Layer 4 of a small transformer language model trained on English Wikipedia (9 layers, counted from 0, width 64).
A neuron's activation on a vector x is GELU(weights . x + bias), where the dot is the dot product.

Input weights of the MLP neurons that the questions are about. A number n stands for n times 0.012.
n10 (bias -0.166): -11 -4 25 -48 0 -11 -14 29 -12 30 30 13 -19 7 -14 -23 -13 26 -17 49 24 1 56 18 -5 -25 -10 -70 -17 -11 40 -58 20 6 18 -46 4 10 -5 -8 30 8 -30 39 37 12 0 43 17 8 -29 65 -64 2 -32 14 -48 43 13 16 -17 -46 13 13
n11 (bias 0.064): -27 -6 11 -25 31 8 -21 -54 -63 -13 -47 13 -1 -7 -30 1 6 -10 -2 24 -37 31 0 26 26 -23 25 -7 -26 27 31 22 -24 20 16 -7 16 -18 14 3 -56 21 -10 -21 30 1 4 -3 17 -53 9 3 -29 -33 -2 -21 -8 -54 76 55 9 41 -24 -18
n13 (bias -0.207): 33 49 7 -16 41 15 6 12 33 19 22 -8 -40 30 -11 -8 -14 23 66 -25 -8 31 -15 -17 -54 -11 4 -3 -28 -17 49 27 -24 -46 -1 16 -1 9 1 -4 4 -31 -43 -29 19 20 18 -23 -2 -11 -43 -33 42 13 37 -15 19 -41 41 5 -9 49 8 -13
n25 (bias -0.382): -3 -25 -43 -21 16 32 -25 47 -24 -1 11 1 48 -17 12 -16 16 -11 -2 10 -34 9 3 47 -44 5 -69 25 29 33 -32 47 -51 -22 10 2 -43 -8 -10 -11 57 -7 -2 13 -1 -31 -20 -10 3 3 -26 -26 9 12 19 -15 -14 53 0 57 -66 8 0 -42
n31 (bias -0.292): 19 -9 -21 -74 -16 -51 -1 23 18 -33 1 -5 -8 74 10 54 -29 -72 -43 49 3 -7 -57 -17 30 -24 -18 -7 35 -12 37 31 -27 -12 62 1 -25 13 -57 0 -3 -7 -3 48 26 -34 9 33 14 10 -27 27 -15 -78 -31 72 -1 -4 15 -48 -10 -8 -10 55
n37 (bias -0.096): -15 33 50 -10 13 -54 22 -4 -9 8 52 23 2 -27 1 -21 -21 8 -4 -16 9 -19 -24 -17 23 -15 -30 -15 27 -6 -21 -20 -5 -20 24 43 -35 -6 -22 1 -14 -32 21 -6 41 27 -7 15 -2 10 -5 10 48 55 8 -6 36 -20 32 50 -3 1 17 15
n51 (bias -0.239): -1 51 -25 26 14 -8 -39 -40 -9 18 27 -76 -2 42 -30 -16 46 -5 -3 6 8 -17 -16 6 34 -55 -47 2 8 13 -4 36 8 -55 2 -20 -31 17 19 -44 -3 9 36 43 -69 19 35 29 56 -27 20 34 5 -30 23 -40 -39 29 -9 -1 28 -6 29 -3
n59 (bias -0.112): -13 17 16 15 -25 -7 -60 -7 -4 -13 27 -41 75 -35 6 -10 -8 -14 -12 -42 26 10 11 -14 2 24 -14 34 21 -59 8 -16 -1 -20 3 63 17 21 17 10 -19 21 39 -11 -44 8 -48 18 24 -78 11 8 -62 -9 -6 14 -22 30 -34 -17 27 -39 34 -34
n60 (bias -0.124): -20 -58 -34 28 10 16 -1 13 -21 -20 30 30 1 10 5 -55 42 51 -14 -47 -28 17 30 -19 15 -12 0 -3 -31 -35 15 38 25 46 -7 24 0 -28 49 -40 -28 49 -3 -35 32 13 -21 15 28 -16 -18 -42 -16 5 2 12 -22 14 -8 8 37 -6 -22 61
n64 (bias -0.329): -42 47 9 53 28 21 38 -19 -46 -9 33 5 -10 -1 -24 -64 -5 -23 2 -27 43 -14 -15 -28 -13 14 -5 18 -14 34 -23 -26 1 24 0 -5 -23 -30 -39 17 18 -32 38 -43 -5 16 -19 -9 -20 38 -18 -9 36 -52 6 1 29 -3 -36 -6 25 51 52 7
n73 (bias -0.070): 33 -17 -29 5 27 21 27 -9 -14 4 -9 -3 -1 12 30 7 -21 15 3 24 41 30 15 -48 -36 2 -21 -17 0 2 -36 -9 -9 -37 25 -5 -36 -64 34 19 4 29 7 -9 14 -12 47 -12 16 1 -47 22 7 -27 1 -10 25 2 18 -4 17 -45 -15 7
n75 (bias -0.097): -69 15 -21 34 60 15 -32 46 30 45 10 7 -40 -14 -11 40 46 22 35 -3 19 57 -25 -24 -27 0 -34 -35 -35 -16 7 33 38 33 -30 -12 -15 9 -22 -5 16 -32 -24 1 1 43 19 -10 28 54 -40 12 9 15 4 -28 34 -51 17 -36 35 -10 13 14
n76 (bias -0.136): -3 -21 6 1 28 -26 22 28 -17 58 10 -2 38 -36 -11 22 4 -13 -57 6 10 -1 -12 5 -32 -13 -10 -56 -31 -15 -20 -9 -19 1 -13 5 -46 28 -39 -2 30 11 23 4 -4 9 -34 -28 -15 -23 -11 8 -33 52 -3 22 11 -18 16 25 8 12 -37 8
n79 (bias -0.137): 8 7 -1 77 -8 -4 7 -6 -22 -17 32 -24 -22 32 25 -31 -19 -20 -11 6 -31 -36 35 -35 -44 -15 6 -38 -12 -37 -2 -46 -21 58 43 2 -35 -2 3 1 51 51 -63 22 -9 -25 -43 1 12 -24 7 25 35 15 -5 39 -19 35 26 -51 10 -10 -36 23
n96 (bias -0.381): 13 11 2 14 -34 54 -48 -22 -4 -42 0 -41 52 33 7 -30 42 -8 12 -63 -24 -17 -61 -19 -16 -9 -3 3 -3 -60 37 41 -32 7 -11 21 -18 42 -7 33 12 47 24 -36 28 66 -23 -45 -60 -28 -20 64 26 -16 13 9 33 -7 2 4 26 54 -53 16
n97 (bias -0.085): -3 32 1 48 -33 -23 -3 17 -12 -15 24 -41 -30 -32 33 2 -6 33 43 -46 30 -26 32 -54 38 -22 4 25 -21 -10 0 6 -26 -22 -23 37 26 -36 -6 48 3 5 -31 12 -46 -73 -62 34 -9 12 -66 -10 -6 -11 -6 8 -23 -2 -29 16 -2 -15 19 -43
n100 (bias -0.221): 4 3 46 -40 2 -24 -26 -21 -41 -13 -25 -27 1 -9 -16 -29 93 -33 67 4 -1 -13 16 15 -11 9 -38 -34 -39 -11 -26 3 -9 33 -72 -19 24 15 16 27 -17 45 17 -14 25 34 3 -27 13 24 8 -18 23 -5 8 -37 -35 -22 33 7 -7 55 21 -20
n101 (bias -0.204): 4 1 9 58 -22 22 44 -3 5 8 11 11 77 -33 7 22 -8 -2 -25 41 -1 9 -1 16 0 28 52 44 -6 -26 1 -35 44 7 24 42 -28 -16 -42 74 -19 -29 4 8 70 4 -46 14 -27 -8 -2 -7 -52 -10 11 33 6 89 12 -14 26 22 -31 13
n105 (bias -0.035): -25 6 -17 0 -26 63 -17 57 -3 -8 27 -43 32 21 21 14 -1 22 -53 29 -5 24 -11 -4 -2 -13 -9 24 11 3 -18 -26 -21 -28 5 -3 -34 22 -41 20 -10 12 -40 -37 -47 12 25 -28 48 -13 -25 40 -8 -1 23 11 -21 -1 -12 32 -58 -40 -31 44
n115 (bias -0.087): 46 -3 25 75 -5 26 -1 21 -55 10 18 39 -8 7 0 -25 -23 14 20 5 -38 5 7 12 38 -8 -49 -11 13 -11 30 15 -16 -22 26 -1 -13 -15 -23 -18 31 -11 8 25 -18 9 -58 -79 -35 -6 -36 -27 -13 -12 -12 32 -12 4 17 -33 -31 -4 -16 10
n117 (bias -0.691): -12 -6 6 -17 9 20 46 29 -8 1 13 -3 -26 7 28 11 36 24 65 53 9 -41 -31 27 27 15 -18 -28 35 -11 21 -42 38 -53 -32 26 -48 -29 -31 15 -28 13 11 0 23 -4 34 -18 18 -4 -13 2 35 -38 -32 -38 64 -15 -12 -33 -12 -10 14 -17
n144 (bias -0.340): -21 -10 4 -38 33 11 -8 -22 12 8 26 -8 -25 -16 78 -20 -5 -19 21 -1 -14 3 -48 -65 36 43 27 66 31 -58 9 33 -12 14 3 12 -29 -30 -13 -6 -38 22 14 29 -41 -11 70 2 -50 -24 21 -45 -25 14 -1 19 20 58 25 5 56 16 8 -6
n145 (bias -0.133): -21 41 29 21 -26 -29 -27 15 -6 73 10 11 -20 -33 18 14 44 26 1 0 -17 24 32 -1 29 -81 -3 -20 -14 -32 37 -24 38 19 14 -40 11 11 5 35 4 4 28 -20 -3 67 -62 -20 27 -29 2 45 16 -18 -44 45 -29 24 -31 1 2 -21 1 9
n150 (bias -0.338): -46 -8 14 50 80 -3 9 -33 42 15 -30 -39 -13 -32 -26 -46 -19 30 25 -22 21 77 26 -6 8 26 -14 -15 -26 -8 1 6 4 19 -16 4 -7 -18 -8 39 -19 -20 4 -49 57 -68 28 5 4 -29 14 -29 46 -23 -7 -54 -22 6 -2 16 -3 64 9 59
n155 (bias -0.317): 5 7 -17 16 5 -14 14 -5 15 -28 -16 9 2 -2 7 -4 -27 5 20 -4 -13 -25 43 2 -20 -13 39 -6 -3 7 -10 9 -21 -26 7 19 24 -40 -31 31 6 -40 38 -41 7 3 -15 15 10 -29 -37 -45 -2 28 29 19 8 -17 9 54 24 -33 40 1
n162 (bias -0.016): -6 30 43 -10 2 16 -52 -46 -9 6 -13 -17 -2 58 -12 0 -9 35 3 -16 -28 -39 -5 7 22 -44 9 -13 37 22 -25 26 -4 -15 0 3 0 -11 -9 -30 1 7 27 54 8 -6 -2 -10 -17 4 -15 -39 -19 -21 21 -1 -19 14 -17 -13 11 1 5 -27
n184 (bias -0.327): 12 -21 0 -2 -11 -34 3 41 -4 14 0 11 -10 14 12 27 4 -13 -61 -21 -9 16 37 45 -18 -19 -2 -66 7 0 20 -33 -20 33 38 18 -46 10 -24 2 70 6 3 3 -13 -3 4 24 10 -27 -22 -51 -32 13 -1 47 26 -45 -24 22 15 7 6 -9
n191 (bias -0.319): 13 5 1 -42 7 -19 -2 7 40 -9 -12 -31 -34 -7 7 -5 -29 -14 -7 -4 -22 15 12 23 8 -18 -12 -64 26 8 43 -27 -9 -42 -12 15 13 12 7 45 18 -23 -13 -19 43 -38 8 15 -14 -1 -18 -34 11 27 -6 -4 6 16 -10 38 3 19 -40 39
n194 (bias -0.340): -5 14 9 -19 17 -22 -63 -36 3 45 -28 11 6 28 3 47 -12 -7 -25 -18 13 35 -22 -2 14 17 10 -17 27 -34 -29 36 -11 3 72 19 -34 15 71 -5 3 23 -19 -7 33 -4 -55 23 42 -32 -29 -4 -5 -27 -1 -23 -23 -50 8 31 17 -19 -51 18
n197 (bias -0.075): -5 -17 15 -8 2 -11 0 18 -16 21 -2 3 8 -9 8 -15 18 17 -1 3 19 -6 20 -50 31 44 12 13 22 21 -22 -6 53 37 -15 -27 46 12 -41 11 0 -46 14 -32 2 -50 -52 13 16 7 23 -37 -36 3 15 64 -1 -24 12 14 35 17 -22 4
n223 (bias -0.185): -11 16 5 -12 1 -44 -6 20 18 -31 -25 -11 17 -17 71 -29 -18 -15 46 23 -43 9 -4 -22 -32 9 46 -3 19 -8 -13 6 -32 5 -1 37 -8 -18 -48 2 -57 -19 9 -47 18 0 5 -5 -32 -6 -9 34 6 -26 10 31 -21 -14 -5 -26 26 18 46 14
n240 (bias -0.344): 38 -52 -28 2 -46 -1 -3 -7 48 4 -21 -62 21 -8 -28 -37 -58 -9 30 -17 29 33 15 -53 20 8 -13 -13 9 -11 23 -18 -3 -17 -61 -45 19 -10 36 38 -1 16 67 12 -8 25 55 -25 10 40 45 15 4 -66 27 -16 22 19 9 70 34 38 3 37

Each question shows a token from some text and the vector x that enters the MLP there. A number n stands for n times 0.038.

"he": 9 -3 0 6 -24 7 2 -14 10 -18 -9 -3 -16 -7 0 27 -17 11 -5 -8 4 -38 -1 -7 -27 7 18 -3 2 58 -9 22 10 -18 -11 -20 16 7 65 16 -3 29 3 -24 -40 -24 20 -4 -2 50 26 -14 -18 2 -15 10 -20 37 22 -51 -46 -17 2 8
Which neuron fires most, and how strongly? n73, at about 1

" often": 21 4 -4 13 -16 4 27 -28 20 14 1 1 13 -50 -11 -4 6 8 -14 21 -6 -12 4 28 3 -14 32 -13 -2 33 -9 -1 5 -10 -24 5 -6 12 19 -3 -1 -15 8 -19 -7 14 -1 -1 -23 -21 43 36 -13 -2 -2 -3 4 15 8 -19 -15 5 -30 -21
Which two neurons fire most, strongest first? n101, n76

" h": -14 9 52 -15 5 -5 16 -51 14 -16 -14 14 -30 -5 9 -4 9 -3 -40 -14 2 -27 -28 24 -30 0 12 19 14 22 4 -23 12 1 12 16 26 24 23 -9 -8 -14 -2 4 6 -16 12 -8 -35 -13 11 33 18 17 -24 22 5 16 -6 -38 12 19 -30 -4
Which neuron lights up most? n96

" |": -3 -24 33 9 -52 6 -6 5 4 1 1 27 0 -45 -2 2 13 -4 -16 10 12 -11 7 9 -2 6 -5 3 20 -7 5 12 5 6 -4 3 17 -5 38 -13 6 -33 13 -11 -28 -24 22 6 -11 4 -15 -7 9 11 39 10 -5 2 3 -49 4 -10 -14 5
Which three neurons fire most, strongest first? n197, n59, n115

" relig": 9 1 8 -4 -7 6 9 -25 46 -14 -22 27 -21 -36 -1 -14 26 -7 5 5 23 -35 0 8 16 -1 31 -28 19 8 -2 -7 -43 6 -9 -28 -39 31 4 -9 21 12 -25 -14 8 3 28 5 7 21 9 12 4 -5 -9 11 30 -17 9 -31 10 -11 -21 -5
Which neuron lights up most? n117

" rem": -2 -17 6 -14 -8 2 45 -13 24 7 -10 20 5 25 6 -41 11 -22 -25 -25 5 -8 -24 3 -6 -5 13 34 -12 21 34 -1 -18 2 -23 -17 -18 -3 44 15 -18 1 8 6 -31 23 -9 61 -19 -9 43 6 19 8 -10 -8 16 -3 -43 -40 15 -8 -7 -28
Which neuron fires most, and how strongly? n144, at about 2

"\n": 0 -18 19 4 -2 -32 26 1 5 -9 2 -21 12 -13 -9 -17 12 5 -23 6 17 -36 11 -8 36 2 15 12 -33 -7 6 33 2 -24 -1 -10 23 14 32 -8 -29 -45 -2 -3 -12 13 14 17 8 15 2 -10 -4 21 51 6 1 -1 13 -25 -15 -8 -46 -6
Which two neurons fire most, strongest first? n197, n51

" prov": -11 -23 0 -24 -13 4 42 -12 43 1 3 -17 42 2 21 1 15 -7 -15 -4 -5 19 -9 0 -53 30 25 27 -5 20 7 -2 -34 -15 -35 -12 -16 3 45 8 18 -2 50 -6 4 11 -12 14 -26 -30 36 33 10 -19 -8 11 -14 -24 18 -37 3 -18 -32 -15
Which neuron fires most, and how strongly? n96, at about 4

" than": -2 -1 -2 -1 -17 18 27 -16 16 -4 4 -9 23 -57 -4 1 12 10 -20 2 8 -11 9 21 -14 3 9 -13 14 45 -12 -3 -23 3 8 25 -43 10 22 -23 -8 -20 13 1 -16 -11 2 16 -11 -7 21 30 16 8 10 -12 11 -2 -15 -10 -22 -15 -3 6
Which neuron lights up most? n25

"ing": -12 -8 -17 4 -16 1 46 -29 25 -6 4 19 -7 -23 -18 -7 16 12 0 -2 -22 -5 27 -10 6 -6 33 1 26 41 -18 -10 -26 -51 -3 15 -1 30 1 14 -16 -55 21 1 -35 11 22 -8 5 -25 11 3 34 12 4 -4 4 -5 19 -26 4 -18 -2 -3
Which neuron lights up most? n155

"|": -11 -15 20 9 -19 -6 6 -4 11 4 7 24 8 -45 4 10 -4 -12 -22 49 -19 -19 -5 -5 31 14 2 -1 2 -18 7 15 6 8 -15 12 10 4 43 -27 -11 -7 32 -20 -14 -11 9 4 -12 15 4 -6 20 2 35 10 -7 -31 1 -34 -18 -2 -21 0
Which neuron lights up most? n197

"ed": -13 -10 -6 7 -29 6 42 -15 30 0 4 5 -17 -22 -4 7 14 8 -2 -15 -25 -7 49 -12 -17 -6 36 -13 7 23 3 -22 -46 -11 24 -1 35 10 20 2 -18 -41 26 -3 -26 0 16 6 1 -2 11 20 6 24 -4 -13 43 -46 9 -8 -3 -20 -15 -13
Which neuron lights up most? n155

" on": -11 -2 7 3 -3 -17 22 1 41 -27 6 -6 3 -40 -7 10 12 15 -2 5 3 11 -8 4 26 16 35 -4 1 27 -3 -12 -7 7 17 5 -15 32 17 2 4 -43 -17 -6 -24 4 12 0 -16 -4 9 -8 29 6 29 -5 -3 -35 -5 -37 -26 -38 -12 8
Which neuron lights up most? n105

" He": 7 -3 5 30 -2 -10 3 -20 28 -4 15 -2 -25 -27 8 8 -2 1 -47 6 14 -26 -7 12 -10 33 -2 -14 -10 41 -16 17 0 16 5 6 34 -12 13 -13 -7 17 -12 -32 -11 16 33 9 -22 7 41 0 -29 9 -6 13 -12 -22 5 -54 -25 4 -13 15
Which neuron lights up most? n79

" games": -26 7 14 20 2 -3 15 -27 18 4 -22 7 -38 -35 1 35 17 4 -22 -10 11 23 -11 29 17 -1 15 5 -23 26 15 32 -11 -7 -8 -23 21 -1 12 -1 -11 -57 15 -16 4 7 11 -16 -1 9 18 15 24 2 7 6 -22 -10 7 -31 -30 -10 -4 -7
Which neuron fires most, and how strongly? n75, at about 3.3

" season": -4 10 24 28 3 -24 -2 -3 18 3 -26 2 -23 -28 -12 14 -1 19 -39 -4 3 16 -12 32 10 14 4 10 -14 24 24 20 -4 -10 0 -34 20 11 34 0 -9 -43 4 -14 16 -28 11 -18 -6 18 22 31 32 17 -1 -9 -4 -26 -13 -41 -29 -13 13 -11
Which three neurons fire most, strongest first? n150, n75, n145

" cl": -27 -13 17 26 -12 -25 25 -11 50 -10 -20 26 -23 -1 37 -12 30 -4 -26 -18 8 -14 9 -17 -15 0 8 34 4 12 1 0 -16 25 -29 -5 7 -8 38 -8 -12 -2 -4 -3 6 13 11 30 -21 -4 18 -8 11 23 -26 28 23 -22 -35 -17 5 3 -33 -30
Which neuron lights up most? n144

"ob": 25 -26 15 26 -1 -1 4 -26 -5 11 0 9 -17 -20 -6 5 1 5 -21 -11 6 -32 -22 25 2 21 16 6 11 21 -15 -5 -33 -13 1 0 55 31 29 -23 5 -51 -23 1 -39 -9 18 3 -12 65 4 14 22 11 -23 13 -2 -13 8 -39 -12 -2 -2 -10
Which neuron lights up most? n115

" sele": -20 15 -19 6 13 -3 38 -50 11 2 11 -17 14 -8 -12 -9 -20 -6 -17 6 3 -12 5 -11 -7 27 6 9 31 19 21 46 -1 25 -1 -3 -18 -18 16 -23 8 -16 20 -15 -30 12 8 0 -10 -1 40 16 40 6 -4 23 2 -39 -24 -49 26 -28 -30 -2
Which neuron lights up most? n64

"ach": -12 -7 -17 12 -5 -15 24 15 7 1 17 34 -1 -21 -14 -7 1 -24 -30 12 20 -15 -5 24 -6 5 -1 -28 19 56 -39 1 -28 2 -19 17 48 26 30 16 -1 -20 -28 -27 -15 -4 18 3 4 19 28 4 27 -11 1 8 1 -20 -16 -19 -9 -30 0 -21
Which neuron lights up most? n64

"ical": 25 0 -2 0 3 16 13 -4 18 -4 -11 38 -3 -46 -7 11 29 4 3 11 -39 -5 0 -3 12 17 18 -14 6 18 -14 -2 -30 -12 -25 0 7 29 12 11 -2 -14 8 -15 -12 35 19 -12 -6 -16 4 23 8 12 3 -5 2 -7 -6 -28 6 -37 -18 -24
Which neuron lights up most? n145

"y": 1 3 25 18 -20 -33 29 -24 6 12 11 40 6 -8 -24 24 19 34 3 10 -18 -22 4 6 -2 -8 10 -20 -17 18 -17 8 -21 -22 -28 -22 54 17 13 13 2 -2 -15 -4 -40 -3 27 9 -26 36 -3 -4 -8 3 -14 7 -31 11 17 -36 -29 -26 -5 6
Which three neurons fire most, strongest first? n10, n97, n100

" K": -24 -22 26 -8 -10 -4 -6 1 5 -13 -5 16 9 -12 24 -7 20 26 -55 7 33 -31 -17 19 -18 18 13 -23 13 11 -1 6 19 -1 -16 4 63 13 39 -9 -6 -22 -30 -4 -33 17 15 -15 -38 16 9 -5 18 -12 -2 9 -1 3 16 -33 5 -21 -16 15
Which neuron fires most, and how strongly? n197, at about 1.2

"'s": 20 2 -16 -9 4 -3 8 -17 13 -15 -9 33 -6 -53 5 13 19 16 -3 29 -1 -5 23 15 -5 15 5 -19 1 19 16 -5 -10 -7 9 11 4 6 36 -3 -7 -33 -2 -15 -19 9 13 -10 -21 4 32 -9 -3 9 18 -15 -1 -20 -8 -22 5 7 -24 -26
Which two neurons fire most, strongest first? n11, n191

"or": -10 -5 -22 12 2 -36 35 -10 49 0 16 28 7 -18 -28 17 16 21 -1 6 6 -15 -4 3 4 19 20 2 11 1 -19 22 -54 -23 -32 -15 36 26 34 -12 9 -25 -12 -6 1 -6 48 12 -14 33 -21 -7 2 -9 -9 0 -7 -8 15 -43 -9 -25 4 -12
Which neuron fires most, and how strongly? n75, at about 2.1

" Sp": 2 -30 22 20 -9 8 8 -7 31 5 -22 -21 14 -1 48 -3 25 -2 -57 -27 14 5 8 -1 -2 17 2 -15 7 30 -3 -19 -5 -6 -15 -16 39 1 37 -22 -7 -24 3 10 -30 12 41 25 -20 43 9 -6 12 -11 -12 27 -21 -19 -17 -54 -6 -10 -15 -7
Which neuron lights up most? n240

"-": -4 -31 26 -2 -21 -14 9 -20 4 19 26 16 1 -50 3 9 5 4 -11 21 -1 5 -5 9 18 26 3 0 13 -15 0 -3 1 -31 -8 8 -6 14 46 -26 -17 9 22 -6 -11 -3 12 -10 -17 7 -6 -16 -6 11 28 9 -7 -24 -3 -33 -1 23 -12 -4
Which neuron lights up most? n144

"w": -1 0 2 22 -37 15 4 -38 -11 1 0 46 1 -11 3 9 17 10 -26 -15 -17 -13 10 12 -14 17 21 -54 24 28 27 5 -10 -5 11 -20 41 33 51 -5 -12 -21 1 18 -61 9 12 8 -18 2 6 -24 -5 14 0 2 -31 10 -9 -40 -12 -10 7 -30
Which neuron lights up most? n162

"On": -8 -16 18 10 -8 -9 3 5 28 -30 15 -7 22 -25 6 23 7 19 -7 9 8 -8 5 -13 46 14 -2 7 11 34 -14 -6 -6 18 14 -4 8 10 55 -5 -12 -34 -21 -29 -26 11 3 8 -5 8 20 -2 29 10 16 -1 -5 -55 -24 -60 -27 -34 3 -1
Which neuron lights up most? n105

"an": 30 -24 0 34 -43 -10 -8 -32 27 -22 -4 27 7 -8 -21 -3 6 16 -16 13 -14 -26 -24 -4 -8 28 37 -39 23 58 14 -11 -26 -21 -14 -18 40 -5 25 -1 -26 -17 12 -34 -26 -4 8 0 9 27 9 3 19 2 4 -3 -1 -7 12 -22 14 -7 3 1
Which neuron lights up most? n240

"on": 12 -1 6 19 -39 15 13 -40 11 -7 26 25 -13 -10 -19 29 -3 13 -19 11 -5 -21 -23 21 -1 30 15 -45 12 42 23 -10 -45 -3 -9 -7 60 13 20 -11 -4 -38 9 12 -15 -2 10 2 -10 19 6 0 2 6 -2 -10 -16 -18 4 -47 -19 -20 10 -5
Which two neurons fire most, strongest first? n115, n162

"ating": -20 -16 -14 8 0 -3 26 -11 20 2 -13 5 11 -45 -7 16 14 15 -6 4 12 -4 13 -3 1 -2 26 -7 28 30 -11 7 -45 -33 -2 12 -8 18 22 14 -17 -65 -2 -7 -7 -11 10 8 0 -9 11 28 29 11 10 3 -6 7 9 -13 5 -21 -20 -1
Which three neurons fire most, strongest first? n155, n37, n223

" his": 10 -12 -1 13 8 4 6 -19 8 -16 -8 33 -14 -57 8 2 8 11 -2 26 1 -12 13 -3 3 -9 24 -13 -9 21 -4 4 -7 -2 12 2 -18 5 41 -9 -10 -19 -1 -23 -5 23 18 -5 -16 24 43 -9 -12 12 12 -15 21 -5 -5 -26 -3 6 -22 -19
Which neuron lights up most? n11

"S": -32 -4 -5 -16 -17 -20 43 9 -3 2 8 2 -13 -15 6 2 41 39 -40 -1 6 -6 6 19 -15 3 -6 -10 11 14 25 13 -10 -23 -22 1 46 -1 44 -5 12 -14 -23 -6 -68 33 20 20 -23 4 -16 4 5 4 -21 23 -16 4 -20 -16 -1 -5 -2 6
Which neuron fires most, and how strongly? n145, at about 2.5

"is": 20 -56 -24 -15 9 4 11 -40 19 -20 -16 24 -10 14 -4 2 71 -9 -26 1 12 -41 -24 8 4 6 33 0 16 11 -15 28 -16 -16 14 -11 8 6 30 -48 -17 18 -19 -12 -16 -24 0 6 -5 24 15 21 19 5 0 16 1 6 -28 -8 -5 -6 -17 10
Which neuron lights up most? n60

" med": -14 -17 15 34 -22 -4 40 -3 24 -16 2 32 -18 -1 10 5 30 -11 -25 -13 -12 9 15 26 14 9 31 21 3 -6 -4 -15 -22 -12 15 -30 16 24 12 -20 28 -5 -58 -30 9 6 9 2 -1 9 -6 5 8 3 -30 -1 9 -31 5 -51 16 -2 -7 -16
Which neuron lights up most? n79

"th": 7 -12 23 0 1 2 8 -6 8 21 -11 44 3 -16 -4 18 1 -2 -24 6 -3 -29 15 12 -37 16 -2 -5 6 28 29 -17 -17 -42 9 -17 23 12 60 28 -3 -35 -22 -26 -2 -25 52 9 -14 24 17 2 33 -12 3 16 13 -40 -30 -11 -32 -22 -19 -14
Which three neurons fire most, strongest first? n191, n73, n13

" history": 23 17 -16 11 -24 1 10 -15 32 19 -2 6 -30 -40 -13 16 10 13 -1 -1 12 -22 -2 30 3 -2 15 -12 -14 18 -10 7 -11 -15 -4 -29 -17 23 36 14 17 -41 -8 3 -5 23 51 -20 -9 -4 10 35 26 11 -20 7 -3 -24 -27 -22 -10 -3 -8 -17
Which neuron fires most, and how strongly? n145, at about 2.3

" Sam": 23 -21 12 16 -22 4 -3 6 7 -10 10 8 -4 -19 18 -14 4 3 -44 11 25 -15 -16 -2 -18 28 16 -23 12 18 -23 9 -17 -9 -21 -2 33 15 10 -14 -13 -33 -45 -12 -29 12 18 17 -8 42 31 -7 22 -2 -9 29 -28 -11 -22 -36 25 -6 12 20
Which neuron fires most, and how strongly? n197, at about 2.2

"te": 3 4 -9 15 -22 3 22 -25 6 9 -16 31 3 -14 -36 50 21 28 -7 -3 4 4 0 5 -1 25 16 -49 5 23 -4 7 -4 3 -23 4 56 9 36 -17 -33 -6 -1 6 -15 -23 4 -8 -8 6 -2 15 24 4 3 20 -17 -11 9 -21 -26 -42 -38 -23
Which neuron lights up most? n11